Layer 9 of a small transformer language model trained on English Wikipedia (14 layers, counted from 0, width 64).
A neuron's activation on a vector x is SiLU(gate . x) times (in . x), where the dot is the dot product.
The model reads these tokens: "vised " "by " "Jean" "-" "Claude " "Mul" "ler" ", " "and " "Charles " "Bo" "il" "è" "s" ". " "She " "would " "later " "hold " "a " "post" "-"

The vector x that enters this layer's MLP at each token. A number n stands for (n - 128) times 0.028.
0 "vised ": 99, 117, 104, 127, 165, 137, 107, 108, 118, 127, 184, 106, 107, 87, 124, 141, 126, 243, 129, 118, 102, 105, 98, 114, 116, 177, 154, 117, 157, 103, 136, 117, 121, 121, 136, 135, 105, 146, 105, 133, 115, 113, 102, 154, 124, 127, 146, 119, 143, 124, 133, 127, 87, 73, 122, 147, 124, 159, 97, 153, 141, 121, 102, 140
1 "by ": 127, 140, 126, 152, 151, 137, 128, 153, 115, 101, 162, 114, 118, 104, 137, 139, 126, 243, 132, 111, 98, 105, 113, 131, 120, 146, 112, 157, 187, 117, 147, 126, 113, 182, 157, 145, 120, 133, 126, 131, 66, 108, 116, 140, 102, 149, 141, 145, 134, 129, 69, 135, 102, 90, 128, 141, 153, 154, 95, 158, 114, 124, 130, 135
2 "Jean": 90, 74, 113, 168, 126, 157, 153, 110, 96, 139, 139, 138, 98, 84, 109, 128, 183, 144, 176, 145, 139, 144, 132, 126, 136, 194, 159, 153, 155, 78, 96, 123, 148, 160, 159, 144, 107, 87, 115, 103, 98, 119, 161, 127, 140, 121, 184, 174, 118, 130, 84, 141, 97, 153, 169, 97, 132, 115, 128, 85, 114, 137, 134, 152
3 "-": 171, 116, 102, 134, 127, 160, 126, 87, 129, 110, 192, 131, 93, 124, 153, 148, 181, 132, 145, 111, 109, 126, 137, 157, 58, 153, 112, 184, 161, 128, 149, 112, 78, 142, 141, 164, 111, 111, 124, 77, 106, 116, 166, 118, 150, 152, 207, 168, 99, 126, 126, 155, 111, 118, 118, 119, 132, 125, 155, 124, 130, 127, 113, 171
4 "Claude ": 114, 124, 102, 166, 91, 136, 118, 122, 103, 127, 194, 147, 136, 102, 112, 92, 172, 203, 135, 134, 117, 130, 107, 149, 157, 169, 120, 159, 135, 66, 94, 114, 141, 150, 120, 143, 106, 148, 147, 127, 113, 123, 158, 151, 158, 140, 162, 149, 124, 139, 146, 141, 108, 121, 133, 64, 136, 125, 117, 106, 88, 150, 128, 172
5 "Mul": 139, 96, 85, 175, 152, 131, 121, 98, 90, 62, 152, 98, 108, 139, 90, 154, 159, 107, 154, 151, 135, 123, 129, 132, 109, 179, 136, 104, 112, 116, 125, 89, 134, 154, 167, 136, 116, 114, 138, 95, 120, 145, 147, 122, 150, 139, 98, 141, 111, 152, 94, 146, 92, 234, 137, 67, 103, 120, 132, 119, 129, 118, 81, 169
6 "ler": 145, 116, 128, 145, 108, 146, 146, 101, 116, 167, 160, 110, 139, 127, 109, 165, 159, 94, 166, 127, 112, 134, 163, 132, 151, 177, 138, 129, 138, 93, 85, 111, 113, 139, 129, 134, 134, 84, 165, 89, 97, 76, 181, 91, 192, 125, 148, 133, 80, 135, 68, 153, 124, 184, 141, 114, 119, 119, 77, 128, 95, 139, 89, 146
7 ", ": 125, 130, 110, 158, 143, 145, 141, 145, 126, 108, 194, 129, 171, 109, 115, 164, 142, 223, 171, 115, 112, 122, 111, 136, 129, 155, 79, 149, 171, 104, 175, 107, 96, 191, 146, 118, 118, 113, 130, 152, 97, 113, 122, 109, 126, 149, 158, 122, 115, 122, 71, 127, 109, 89, 130, 134, 136, 149, 131, 154, 122, 124, 136, 137
8 "and ": 126, 155, 122, 164, 146, 134, 151, 142, 136, 119, 142, 126, 163, 112, 134, 142, 122, 249, 123, 92, 124, 134, 122, 141, 120, 158, 82, 130, 137, 101, 143, 103, 115, 157, 180, 160, 111, 107, 150, 141, 123, 108, 118, 106, 92, 121, 178, 119, 162, 124, 96, 105, 82, 114, 125, 107, 118, 141, 127, 109, 121, 130, 124, 145
9 "Charles ": 99, 111, 98, 164, 120, 121, 146, 105, 107, 142, 200, 110, 92, 93, 129, 103, 178, 207, 129, 144, 106, 130, 111, 150, 148, 158, 98, 154, 165, 113, 94, 105, 137, 160, 130, 172, 100, 107, 176, 142, 94, 133, 163, 145, 129, 143, 122, 151, 116, 123, 120, 141, 128, 117, 139, 90, 149, 116, 112, 117, 113, 133, 162, 194
10 "Bo": 79, 125, 120, 181, 147, 142, 173, 105, 96, 93, 138, 99, 122, 136, 143, 132, 106, 114, 161, 138, 102, 120, 104, 142, 140, 175, 107, 104, 121, 150, 111, 132, 167, 146, 125, 190, 116, 123, 159, 144, 120, 106, 169, 125, 130, 114, 151, 151, 111, 95, 149, 147, 84, 213, 142, 91, 124, 121, 105, 144, 182, 102, 141, 187
11 "il": 113, 152, 134, 131, 92, 156, 156, 75, 113, 142, 174, 102, 167, 182, 118, 141, 77, 87, 139, 148, 119, 146, 102, 120, 127, 178, 135, 136, 130, 83, 72, 119, 165, 127, 139, 127, 119, 127, 173, 109, 119, 95, 175, 98, 129, 119, 167, 114, 98, 138, 99, 138, 125, 225, 138, 118, 95, 135, 84, 141, 126, 120, 99, 147
12 "è": 134, 95, 113, 117, 98, 131, 98, 104, 114, 137, 144, 160, 173, 110, 159, 173, 113, 131, 139, 161, 105, 177, 139, 148, 109, 177, 138, 125, 91, 126, 141, 101, 166, 186, 130, 92, 161, 85, 115, 110, 121, 125, 139, 121, 115, 123, 172, 136, 51, 164, 85, 141, 131, 174, 135, 150, 121, 114, 82, 167, 89, 110, 106, 166
13 "s": 157, 122, 122, 142, 141, 137, 126, 94, 161, 175, 144, 141, 168, 129, 152, 134, 135, 137, 153, 118, 81, 150, 137, 128, 176, 204, 166, 103, 92, 125, 196, 84, 112, 164, 110, 140, 133, 105, 122, 114, 119, 110, 149, 139, 171, 112, 163, 114, 76, 160, 111, 141, 164, 160, 147, 136, 149, 115, 141, 132, 79, 123, 131, 129
14 ". ": 94, 101, 110, 147, 156, 154, 167, 124, 128, 116, 159, 117, 152, 117, 122, 159, 98, 197, 166, 98, 106, 134, 94, 157, 148, 132, 62, 129, 173, 110, 161, 113, 123, 174, 143, 143, 112, 118, 134, 147, 84, 114, 100, 140, 83, 143, 154, 123, 171, 142, 62, 140, 105, 71, 148, 139, 126, 145, 137, 145, 118, 141, 136, 126
15 "She ": 90, 143, 99, 166, 134, 129, 155, 116, 102, 156, 174, 103, 175, 107, 131, 91, 118, 208, 116, 172, 135, 94, 117, 140, 149, 161, 103, 130, 118, 128, 134, 91, 135, 97, 194, 128, 67, 111, 158, 122, 128, 134, 110, 104, 98, 125, 130, 133, 125, 130, 93, 92, 91, 146, 125, 92, 171, 146, 140, 149, 150, 147, 149, 169
16 "would ": 115, 183, 120, 122, 176, 122, 123, 109, 137, 126, 140, 97, 150, 120, 134, 87, 124, 215, 136, 133, 111, 94, 130, 120, 119, 158, 100, 141, 122, 118, 111, 118, 150, 133, 138, 89, 159, 93, 143, 124, 84, 115, 64, 100, 111, 135, 133, 120, 95, 124, 70, 86, 67, 134, 140, 140, 87, 137, 84, 133, 119, 133, 150, 163
17 "later ": 125, 170, 95, 100, 152, 131, 125, 74, 113, 160, 97, 126, 123, 114, 123, 119, 139, 207, 95, 134, 106, 112, 152, 137, 96, 159, 87, 160, 125, 126, 110, 100, 168, 122, 109, 117, 129, 66, 161, 131, 86, 143, 61, 71, 136, 132, 128, 141, 119, 126, 103, 105, 76, 80, 117, 126, 97, 133, 140, 131, 113, 157, 160, 150
18 "hold ": 110, 156, 112, 130, 183, 105, 138, 93, 130, 121, 152, 78, 102, 86, 98, 131, 126, 222, 149, 132, 103, 95, 122, 146, 119, 160, 110, 175, 120, 122, 111, 122, 129, 153, 153, 123, 118, 136, 124, 146, 90, 89, 92, 154, 107, 120, 138, 124, 106, 138, 113, 86, 103, 83, 139, 167, 134, 144, 111, 159, 142, 142, 119, 127
19 "a ": 142, 84, 126, 126, 143, 166, 115, 74, 133, 123, 164, 115, 156, 118, 102, 91, 112, 247, 156, 128, 119, 131, 113, 137, 127, 147, 100, 131, 160, 109, 157, 121, 75, 80, 106, 133, 105, 126, 113, 126, 88, 114, 120, 148, 130, 138, 141, 139, 125, 128, 82, 108, 101, 168, 113, 174, 160, 134, 139, 144, 124, 122, 145, 127
20 "post": 176, 57, 95, 155, 162, 168, 128, 131, 111, 125, 142, 97, 106, 79, 93, 111, 118, 118, 146, 138, 92, 144, 152, 160, 102, 199, 139, 156, 104, 126, 110, 133, 114, 105, 123, 132, 110, 122, 88, 151, 71, 128, 96, 124, 116, 97, 163, 125, 120, 136, 108, 79, 139, 185, 129, 135, 123, 113, 151, 131, 129, 136, 172, 87
21 "-": 158, 93, 99, 124, 143, 124, 141, 96, 123, 129, 219, 121, 109, 118, 124, 121, 85, 204, 113, 88, 101, 130, 123, 147, 81, 140, 151, 108, 110, 106, 139, 145, 98, 73, 127, 129, 123, 163, 101, 99, 81, 114, 115, 149, 109, 141, 171, 137, 125, 119, 113, 104, 122, 101, 117, 145, 171, 132, 160, 143, 115, 125, 145, 104

Each question shows the input weights of one neuron of the MLP. A number n stands for (n - 128) times 0.0062.

n117 gate: 142, 122, 163, 96, 132, 95, 177, 127, 133, 139, 92, 174, 120, 135, 126, 124, 187, 156, 105, 143, 153, 89, 123, 126, 101, 110, 142, 133, 138, 161, 158, 179, 86, 146, 182, 159, 105, 112, 127, 150, 116, 130, 112, 122, 152, 140, 96, 144, 131, 124, 111, 147, 74, 130, 152, 105, 126, 165, 135, 102, 148, 136, 168, 110
n117 in: 118, 123, 151, 162, 141, 101, 119, 115, 130, 130, 131, 145, 129, 72, 127, 158, 173, 110, 109, 134, 167, 150, 84, 114, 135, 139, 110, 95, 145, 146, 129, 168, 128, 101, 139, 122, 96, 115, 122, 141, 150, 131, 115, 103, 133, 118, 155, 91, 135, 81, 120, 151, 112, 141, 154, 98, 149, 148, 146, 72, 129, 89, 134, 148
Its three highest activations, in order, are on tokens 2 "Jean", 8 "and ", 15 "She "

n53 gate: 115, 125, 106, 113, 128, 143, 134, 156, 176, 130, 88, 126, 103, 160, 127, 169, 141, 108, 134, 147, 125, 134, 119, 105, 122, 155, 121, 98, 105, 178, 156, 121, 127, 149, 120, 75, 137, 107, 118, 159, 122, 160, 127, 155, 105, 117, 132, 131, 106, 101, 115, 139, 113, 118, 143, 113, 157, 136, 169, 135, 145, 121, 143, 63
n53 in: 124, 95, 95, 124, 139, 122, 155, 144, 147, 100, 157, 148, 124, 108, 140, 168, 120, 160, 141, 129, 125, 134, 159, 138, 121, 94, 129, 111, 137, 179, 146, 112, 125, 148, 95, 97, 136, 119, 125, 108, 134, 71, 126, 148, 105, 136, 117, 144, 95, 160, 111, 141, 123, 101, 129, 106, 159, 138, 153, 125, 116, 125, 138, 139
Which token does this neuron like most? 11 "il"

n83 gate: 114, 79, 132, 134, 136, 118, 169, 121, 79, 83, 116, 102, 109, 123, 161, 124, 161, 106, 115, 118, 129, 125, 130, 105, 129, 86, 106, 140, 207, 126, 155, 128, 168, 171, 146, 124, 104, 98, 114, 157, 149, 169, 129, 107, 162, 147, 171, 142, 132, 111, 101, 118, 112, 98, 139, 94, 133, 142, 113, 119, 111, 97, 147, 126
n83 in: 124, 125, 133, 154, 116, 133, 121, 144, 113, 132, 154, 135, 107, 153, 108, 121, 161, 149, 127, 177, 115, 144, 91, 113, 127, 147, 157, 122, 129, 128, 116, 115, 129, 98, 164, 156, 151, 139, 111, 196, 115, 111, 97, 154, 147, 126, 139, 81, 119, 105, 127, 151, 157, 130, 167, 133, 95, 129, 123, 114, 149, 171, 121, 126
Which token does this neuron like most? 2 "Jean"

n51 gate: 126, 136, 141, 159, 118, 93, 139, 157, 154, 173, 135, 109, 90, 111, 78, 129, 130, 114, 109, 126, 97, 159, 91, 133, 204, 140, 149, 113, 160, 148, 115, 129, 97, 142, 93, 95, 110, 188, 92, 152, 130, 144, 145, 138, 164, 151, 103, 128, 95, 115, 126, 134, 146, 97, 105, 123, 113, 146, 140, 148, 145, 117, 113, 155
n51 in: 130, 85, 117, 150, 102, 150, 112, 112, 158, 182, 134, 110, 97, 119, 100, 119, 127, 101, 155, 133, 111, 132, 158, 125, 163, 132, 133, 154, 138, 144, 119, 125, 133, 122, 77, 118, 117, 125, 90, 129, 142, 121, 135, 142, 170, 150, 142, 118, 133, 85, 127, 164, 128, 121, 109, 112, 89, 113, 131, 162, 160, 117, 112, 105
Which token does this neuron like most? 8 "and "

n47 gate: 170, 105, 139, 99, 136, 100, 130, 114, 103, 112, 60, 190, 79, 118, 109, 139, 174, 88, 97, 203, 106, 118, 156, 134, 150, 121, 131, 163, 91, 108, 157, 143, 118, 146, 144, 88, 131, 129, 143, 126, 122, 134, 75, 156, 114, 110, 82, 104, 148, 95, 103, 98, 121, 20, 154, 127, 89, 176, 124, 112, 160, 181, 124, 142
n47 in: 118, 184, 142, 63, 108, 134, 129, 127, 97, 142, 97, 126, 126, 88, 120, 126, 80, 146, 145, 133, 110, 114, 127, 89, 82, 165, 98, 154, 178, 112, 178, 128, 99, 158, 110, 143, 138, 109, 147, 144, 132, 73, 110, 109, 112, 136, 110, 127, 110, 178, 143, 130, 107, 113, 183, 95, 142, 152, 121, 133, 91, 136, 135, 161
On which token does it fire most, and how strongly? 17 "later ", at about 5

n176 gate: 113, 105, 118, 150, 74, 143, 147, 131, 88, 117, 104, 227, 155, 139, 158, 115, 169, 119, 154, 94, 142, 122, 120, 137, 153, 121, 155, 199, 162, 115, 119, 137, 87, 177, 158, 106, 204, 93, 179, 61, 135, 145, 120, 157, 116, 96, 141, 188, 126, 113, 115, 94, 114, 128, 139, 133, 116, 128, 130, 107, 91, 131, 163, 120
n176 in: 141, 142, 143, 134, 137, 157, 112, 129, 125, 88, 120, 98, 187, 119, 91, 113, 102, 129, 92, 95, 123, 138, 140, 103, 161, 158, 117, 104, 145, 152, 124, 94, 94, 116, 76, 90, 143, 156, 149, 182, 109, 109, 163, 107, 131, 144, 132, 152, 114, 160, 116, 121, 82, 129, 128, 159, 142, 127, 183, 132, 154, 112, 121, 146
Which token does this neuron like most? 7 ", "

n229 gate: 146, 127, 140, 107, 155, 159, 158, 147, 150, 122, 122, 163, 144, 130, 111, 113, 166, 127, 134, 130, 118, 94, 166, 168, 184, 126, 120, 126, 137, 166, 170, 117, 81, 171, 123, 133, 143, 172, 153, 125, 161, 110, 112, 146, 146, 97, 158, 138, 144, 110, 90, 113, 110, 92, 79, 139, 78, 142, 116, 93, 122, 68, 128, 129
n229 in: 134, 162, 171, 109, 111, 94, 84, 150, 170, 133, 139, 116, 122, 107, 129, 110, 91, 152, 138, 87, 134, 112, 109, 117, 114, 141, 88, 120, 137, 100, 128, 126, 138, 143, 108, 136, 115, 116, 75, 152, 109, 113, 112, 139, 111, 129, 134, 100, 119, 129, 161, 111, 128, 135, 121, 166, 120, 101, 156, 114, 113, 135, 142, 127
Its three highest activations, in order, are on tokens 8 "and ", 7 ", ", 5 "Mul"

n162 gate: 103, 137, 160, 115, 100, 150, 120, 88, 123, 138, 135, 130, 141, 142, 98, 152, 114, 117, 148, 173, 113, 139, 99, 108, 86, 130, 113, 152, 120, 116, 148, 148, 122, 121, 112, 116, 162, 102, 146, 98, 103, 105, 121, 76, 96, 115, 172, 124, 127, 83, 92, 141, 135, 123, 131, 129, 100, 157, 110, 128, 137, 126, 135, 126
n162 in: 138, 111, 116, 135, 117, 124, 164, 91, 118, 153, 136, 91, 120, 123, 117, 174, 140, 106, 115, 122, 89, 133, 152, 168, 92, 112, 116, 148, 130, 129, 143, 116, 133, 147, 170, 125, 159, 154, 160, 139, 112, 131, 149, 84, 126, 174, 150, 104, 120, 153, 130, 140, 124, 145, 130, 120, 114, 101, 131, 158, 161, 114, 92, 160
On which token does it fire most, and how strongly? 11 "il", at about 5.5

n206 gate: 156, 136, 130, 105, 150, 110, 122, 141, 155, 128, 132, 112, 121, 138, 79, 96, 108, 111, 83, 134, 169, 113, 136, 147, 158, 109, 131, 118, 124, 130, 114, 89, 72, 127, 150, 81, 131, 105, 125, 150, 105, 145, 176, 132, 136, 81, 138, 132, 160, 139, 102, 127, 158, 82, 136, 161, 91, 137, 161, 131, 137, 144, 102, 141
n206 in: 114, 89, 77, 137, 136, 136, 93, 143, 105, 119, 140, 138, 96, 153, 133, 132, 93, 92, 180, 122, 131, 147, 118, 114, 132, 133, 139, 143, 123, 132, 123, 122, 149, 88, 141, 143, 134, 103, 125, 114, 131, 194, 143, 109, 132, 134, 60, 146, 126, 140, 133, 124, 131, 115, 139, 126, 90, 79, 107, 122, 139, 166, 134, 139
On which token does it fire most, and how strongly? 1 "by ", at about 0.38

n226 gate: 156, 67, 165, 129, 115, 76, 138, 166, 93, 118, 119, 127, 162, 123, 141, 124, 101, 144, 146, 112, 109, 97, 117, 168, 161, 125, 150, 170, 151, 109, 162, 136, 108, 114, 149, 121, 145, 157, 138, 74, 119, 141, 136, 134, 106, 168, 152, 135, 114, 118, 154, 130, 70, 113, 111, 135, 125, 124, 152, 132, 97, 132, 116, 110
n226 in: 114, 97, 121, 152, 143, 117, 104, 147, 113, 122, 139, 112, 117, 86, 138, 120, 172, 112, 144, 136, 148, 109, 103, 133, 116, 108, 151, 153, 196, 160, 148, 128, 143, 127, 133, 96, 67, 148, 130, 141, 113, 124, 101, 145, 118, 182, 115, 98, 180, 83, 92, 131, 124, 121, 110, 134, 142, 113, 140, 175, 143, 183, 124, 137
Its three highest activations, in order, are on tokens 1 "by ", 14 ". ", 7 ", "

n106 gate: 114, 171, 141, 96, 140, 146, 98, 141, 170, 132, 125, 149, 138, 166, 137, 140, 129, 125, 161, 152, 158, 89, 131, 123, 140, 148, 125, 112, 124, 134, 138, 123, 149, 202, 126, 83, 92, 119, 97, 114, 136, 133, 103, 127, 135, 147, 108, 131, 159, 154, 118, 85, 99, 105, 143, 119, 137, 117, 159, 143, 101, 104, 132, 155
n106 in: 152, 179, 94, 141, 144, 128, 143, 146, 127, 125, 136, 112, 159, 114, 138, 149, 95, 141, 123, 116, 136, 146, 108, 137, 112, 111, 90, 107, 142, 166, 122, 111, 140, 153, 119, 149, 113, 102, 105, 138, 101, 121, 142, 132, 140, 107, 71, 117, 155, 144, 115, 149, 132, 134, 129, 117, 161, 129, 138, 149, 145, 124, 152, 117
Which token does this neuron like most? 7 ", "

n109 gate: 97, 126, 195, 135, 139, 163, 176, 178, 93, 107, 156, 199, 103, 196, 139, 85, 142, 130, 112, 189, 156, 109, 174, 164, 137, 127, 144, 111, 163, 121, 148, 207, 109, 198, 103, 115, 179, 100, 133, 111, 127, 134, 168, 161, 173, 144, 132, 156, 132, 140, 121, 168, 130, 123, 77, 174, 128, 149, 139, 65, 139, 145, 190, 131
n109 in: 130, 90, 105, 108, 108, 118, 93, 156, 145, 118, 138, 158, 149, 161, 133, 194, 116, 127, 103, 123, 77, 98, 107, 150, 127, 151, 129, 115, 146, 93, 139, 108, 145, 103, 60, 99, 190, 129, 150, 141, 110, 70, 132, 104, 122, 141, 85, 97, 159, 106, 137, 95, 94, 109, 119, 115, 97, 168, 106, 82, 132, 134, 136, 109
Which token does this neuron like most? 15 "She "

n152 gate: 105, 56, 118, 93, 137, 131, 193, 129, 144, 91, 80, 148, 89, 121, 170, 91, 95, 102, 131, 122, 90, 118, 87, 113, 122, 122, 131, 147, 155, 160, 167, 121, 131, 111, 189, 110, 106, 185, 174, 127, 108, 74, 69, 151, 154, 126, 121, 191, 169, 106, 146, 159, 117, 123, 110, 157, 104, 127, 157, 104, 88, 148, 174, 94
n152 in: 78, 120, 139, 108, 146, 104, 112, 114, 128, 139, 103, 176, 111, 109, 141, 128, 123, 143, 132, 132, 118, 153, 122, 106, 108, 102, 123, 200, 153, 95, 106, 140, 126, 154, 183, 170, 95, 194, 191, 125, 134, 145, 162, 160, 110, 96, 154, 141, 177, 66, 111, 146, 125, 104, 91, 129, 140, 141, 126, 151, 144, 132, 138, 132
On which token does it fire most, and how strongly? 14 ". ", at about 1.5

n99 gate: 170, 82, 177, 143, 104, 130, 155, 117, 95, 106, 127, 174, 119, 137, 100, 111, 134, 167, 93, 161, 209, 122, 69, 160, 95, 112, 181, 156, 111, 165, 68, 159, 130, 125, 150, 113, 144, 139, 101, 43, 179, 114, 60, 164, 161, 157, 92, 203, 164, 165, 119, 128, 63, 52, 89, 159, 104, 129, 146, 82, 100, 137, 137, 100
n99 in: 133, 106, 95, 131, 133, 130, 82, 155, 137, 92, 127, 165, 114, 144, 131, 140, 139, 144, 79, 130, 86, 98, 115, 138, 120, 140, 189, 137, 114, 102, 77, 175, 93, 114, 96, 129, 93, 160, 119, 127, 162, 146, 107, 118, 61, 165, 152, 114, 164, 154, 122, 130, 114, 83, 97, 137, 152, 122, 106, 77, 122, 123, 113, 79
On which token does it fire most, and how strongly? 21 "-", at about 2.6

n146 gate: 166, 181, 149, 50, 149, 148, 114, 177, 141, 143, 99, 160, 159, 126, 121, 87, 116, 112, 118, 151, 167, 75, 165, 122, 142, 139, 78, 154, 138, 154, 167, 87, 141, 135, 116, 126, 133, 112, 154, 110, 103, 100, 130, 177, 175, 108, 117, 81, 166, 104, 156, 111, 131, 117, 136, 125, 88, 132, 201, 131, 131, 156, 119, 130
n146 in: 91, 121, 129, 137, 167, 106, 125, 170, 155, 131, 129, 122, 125, 152, 123, 114, 164, 127, 111, 93, 107, 118, 148, 88, 98, 90, 110, 153, 110, 137, 118, 127, 153, 123, 152, 158, 153, 129, 103, 129, 98, 133, 109, 144, 93, 120, 126, 178, 142, 130, 107, 151, 135, 79, 108, 110, 85, 102, 131, 80, 101, 118, 105, 157
On which two tokens does it fire most, strongest first? 17 "later ", 11 "il"

n130 gate: 138, 144, 186, 141, 126, 107, 164, 123, 113, 164, 126, 130, 97, 163, 122, 145, 164, 113, 149, 161, 182, 68, 91, 152, 149, 86, 136, 118, 179, 129, 118, 194, 162, 137, 169, 137, 116, 136, 119, 87, 116, 130, 134, 145, 137, 158, 131, 80, 119, 134, 123, 168, 92, 124, 77, 117, 136, 106, 176, 80, 119, 101, 162, 71
n130 in: 135, 163, 160, 143, 133, 130, 117, 132, 99, 107, 162, 114, 87, 181, 139, 114, 136, 152, 120, 191, 174, 110, 121, 131, 124, 95, 97, 162, 123, 132, 128, 123, 145, 111, 157, 145, 108, 108, 146, 57, 96, 91, 136, 151, 125, 154, 130, 111, 120, 144, 112, 189, 95, 132, 135, 121, 121, 141, 127, 140, 111, 121, 94, 139
Its three highest activations, in order, are on tokens 20 "post", 13 "s", 2 "Jean"

n101 gate: 106, 110, 180, 127, 143, 124, 185, 124, 129, 92, 127, 109, 108, 79, 141, 137, 103, 145, 116, 138, 126, 116, 116, 145, 125, 82, 108, 143, 196, 106, 164, 208, 136, 130, 141, 101, 107, 201, 86, 148, 111, 123, 130, 142, 186, 109, 106, 167, 195, 124, 125, 80, 105, 120, 131, 168, 150, 112, 111, 159, 110, 118, 98, 135
n101 in: 102, 145, 135, 117, 138, 107, 124, 73, 109, 133, 102, 134, 111, 136, 146, 153, 135, 145, 116, 89, 165, 116, 136, 143, 145, 124, 139, 113, 145, 141, 170, 114, 163, 176, 120, 125, 107, 145, 105, 98, 89, 99, 110, 179, 142, 111, 111, 136, 130, 92, 119, 141, 132, 134, 173, 124, 135, 156, 74, 177, 154, 150, 154, 149
Which token does this neuron like most? 1 "by "

n98 gate: 157, 74, 127, 139, 88, 132, 126, 129, 138, 118, 98, 116, 148, 171, 130, 104, 133, 157, 163, 104, 169, 127, 93, 112, 124, 117, 126, 114, 165, 133, 131, 94, 181, 117, 107, 142, 115, 100, 88, 133, 139, 147, 114, 132, 129, 117, 160, 129, 134, 101, 187, 132, 97, 123, 163, 96, 101, 124, 111, 127, 162, 121, 155, 105
n98 in: 105, 129, 113, 134, 103, 113, 136, 138, 135, 130, 124, 125, 123, 93, 96, 140, 137, 147, 140, 147, 125, 144, 151, 153, 114, 102, 106, 138, 130, 118, 177, 88, 151, 126, 136, 155, 143, 97, 147, 108, 148, 115, 102, 99, 180, 116, 152, 145, 120, 99, 163, 131, 102, 113, 113, 135, 70, 135, 110, 111, 116, 124, 114, 156
On which two tokens does it fire most, strongest first? 10 "Bo", 2 "Jean"

n189 gate: 106, 140, 164, 102, 123, 145, 145, 121, 146, 105, 135, 176, 136, 118, 127, 118, 126, 153, 103, 136, 118, 125, 146, 168, 107, 141, 134, 139, 126, 128, 159, 138, 133, 120, 160, 137, 109, 167, 97, 106, 185, 172, 132, 158, 163, 96, 130, 139, 132, 101, 110, 158, 139, 108, 112, 111, 126, 189, 64, 98, 145, 179, 110, 134
n189 in: 94, 129, 110, 99, 140, 130, 117, 99, 154, 123, 148, 172, 172, 111, 99, 140, 110, 141, 127, 123, 132, 137, 180, 135, 166, 131, 136, 97, 132, 141, 116, 151, 148, 115, 87, 103, 142, 110, 110, 115, 170, 122, 150, 109, 160, 150, 102, 177, 114, 125, 137, 148, 130, 111, 138, 117, 88, 114, 132, 125, 120, 79, 148, 166
On which token does it fire most, and how strongly? 20 "post", at about 0.45

n129 gate: 171, 98, 118, 85, 130, 115, 101, 115, 98, 101, 64, 135, 112, 193, 116, 139, 128, 130, 152, 91, 105, 143, 169, 123, 118, 136, 155, 99, 131, 133, 148, 124, 164, 104, 109, 154, 167, 90, 121, 128, 125, 142, 89, 156, 98, 130, 134, 145, 170, 103, 167, 120, 162, 82, 126, 188, 78, 139, 118, 145, 144, 145, 126, 107
n129 in: 131, 188, 108, 136, 140, 88, 105, 129, 159, 109, 93, 128, 129, 144, 143, 134, 120, 131, 144, 102, 141, 174, 116, 106, 118, 110, 98, 140, 120, 113, 166, 85, 149, 130, 143, 90, 122, 102, 144, 157, 94, 106, 111, 159, 137, 77, 135, 134, 132, 124, 87, 121, 143, 112, 133, 120, 121, 149, 156, 123, 142, 138, 162, 118
Which token does this neuron like most? 17 "later "

n86 gate: 138, 132, 160, 137, 105, 121, 115, 159, 154, 123, 115, 123, 204, 150, 117, 114, 88, 124, 131, 133, 152, 113, 154, 145, 179, 100, 150, 101, 157, 173, 116, 86, 124, 172, 122, 101, 165, 122, 115, 78, 141, 132, 110, 114, 168, 99, 133, 120, 121, 113, 111, 87, 73, 103, 143, 169, 100, 150, 130, 61, 163, 71, 131, 130
n86 in: 129, 84, 159, 121, 92, 99, 125, 115, 138, 143, 155, 143, 120, 94, 148, 113, 130, 125, 108, 133, 64, 117, 116, 84, 164, 138, 163, 134, 125, 84, 115, 111, 163, 124, 145, 119, 136, 116, 155, 133, 108, 137, 121, 88, 97, 120, 156, 134, 151, 129, 139, 113, 138, 133, 135, 162, 116, 131, 121, 101, 151, 116, 147, 107
On which two tokens does it fire most, strongest first? 16 "would ", 5 "Mul"

n238 gate: 114, 83, 75, 110, 98, 145, 138, 139, 109, 94, 113, 112, 129, 134, 162, 140, 90, 129, 112, 133, 109, 148, 142, 132, 142, 111, 135, 131, 134, 136, 160, 92, 100, 96, 103, 130, 133, 116, 143, 112, 173, 142, 154, 130, 179, 130, 103, 121, 92, 156, 141, 131, 129, 135, 136, 89, 176, 115, 136, 103, 132, 139, 103, 92
n238 in: 106, 130, 106, 157, 106, 164, 119, 85, 129, 140, 134, 120, 131, 109, 107, 78, 93, 89, 114, 122, 89, 148, 135, 106, 127, 118, 102, 152, 155, 82, 105, 136, 149, 94, 135, 132, 130, 144, 123, 144, 141, 132, 135, 121, 94, 141, 126, 109, 118, 130, 126, 117, 132, 130, 159, 117, 168, 136, 101, 108, 140, 145, 107, 136
Which token does this neuron like most? 7 ", "

n245 gate: 142, 110, 106, 131, 140, 115, 178, 118, 118, 114, 100, 142, 131, 99, 199, 110, 138, 119, 164, 136, 111, 135, 93, 103, 124, 97, 149, 136, 123, 159, 126, 166, 146, 135, 130, 107, 140, 191, 126, 148, 138, 143, 128, 144, 144, 160, 141, 172, 127, 131, 134, 131, 111, 85, 110, 179, 138, 136, 138, 129, 116, 137, 199, 119
n245 in: 172, 135, 135, 110, 108, 123, 85, 132, 84, 150, 127, 145, 151, 152, 160, 84, 140, 153, 131, 92, 129, 71, 135, 125, 115, 88, 80, 147, 126, 102, 142, 147, 105, 105, 120, 127, 131, 125, 144, 122, 118, 122, 120, 118, 134, 137, 92, 95, 142, 133, 136, 141, 133, 123, 131, 118, 139, 86, 109, 142, 127, 140, 104, 122
Which token does this neuron like most? 2 "Jean"

n228 gate: 82, 175, 125, 157, 99, 172, 113, 170, 125, 75, 115, 134, 158, 197, 151, 149, 136, 139, 82, 183, 126, 132, 113, 150, 162, 115, 153, 132, 182, 126, 118, 126, 103, 185, 178, 81, 143, 123, 149, 123, 167, 112, 111, 125, 179, 177, 121, 145, 104, 122, 124, 115, 75, 106, 152, 153, 126, 137, 63, 118, 107, 145, 112, 135
n228 in: 144, 168, 112, 105, 136, 106, 99, 129, 148, 122, 135, 146, 147, 144, 140, 169, 113, 139, 136, 137, 142, 146, 110, 137, 94, 151, 146, 124, 120, 85, 184, 106, 125, 121, 117, 104, 99, 147, 104, 123, 141, 104, 101, 150, 155, 112, 170, 81, 168, 119, 150, 109, 110, 130, 165, 174, 145, 143, 104, 132, 150, 151, 140, 125
Which token does this neuron like most? 7 ", "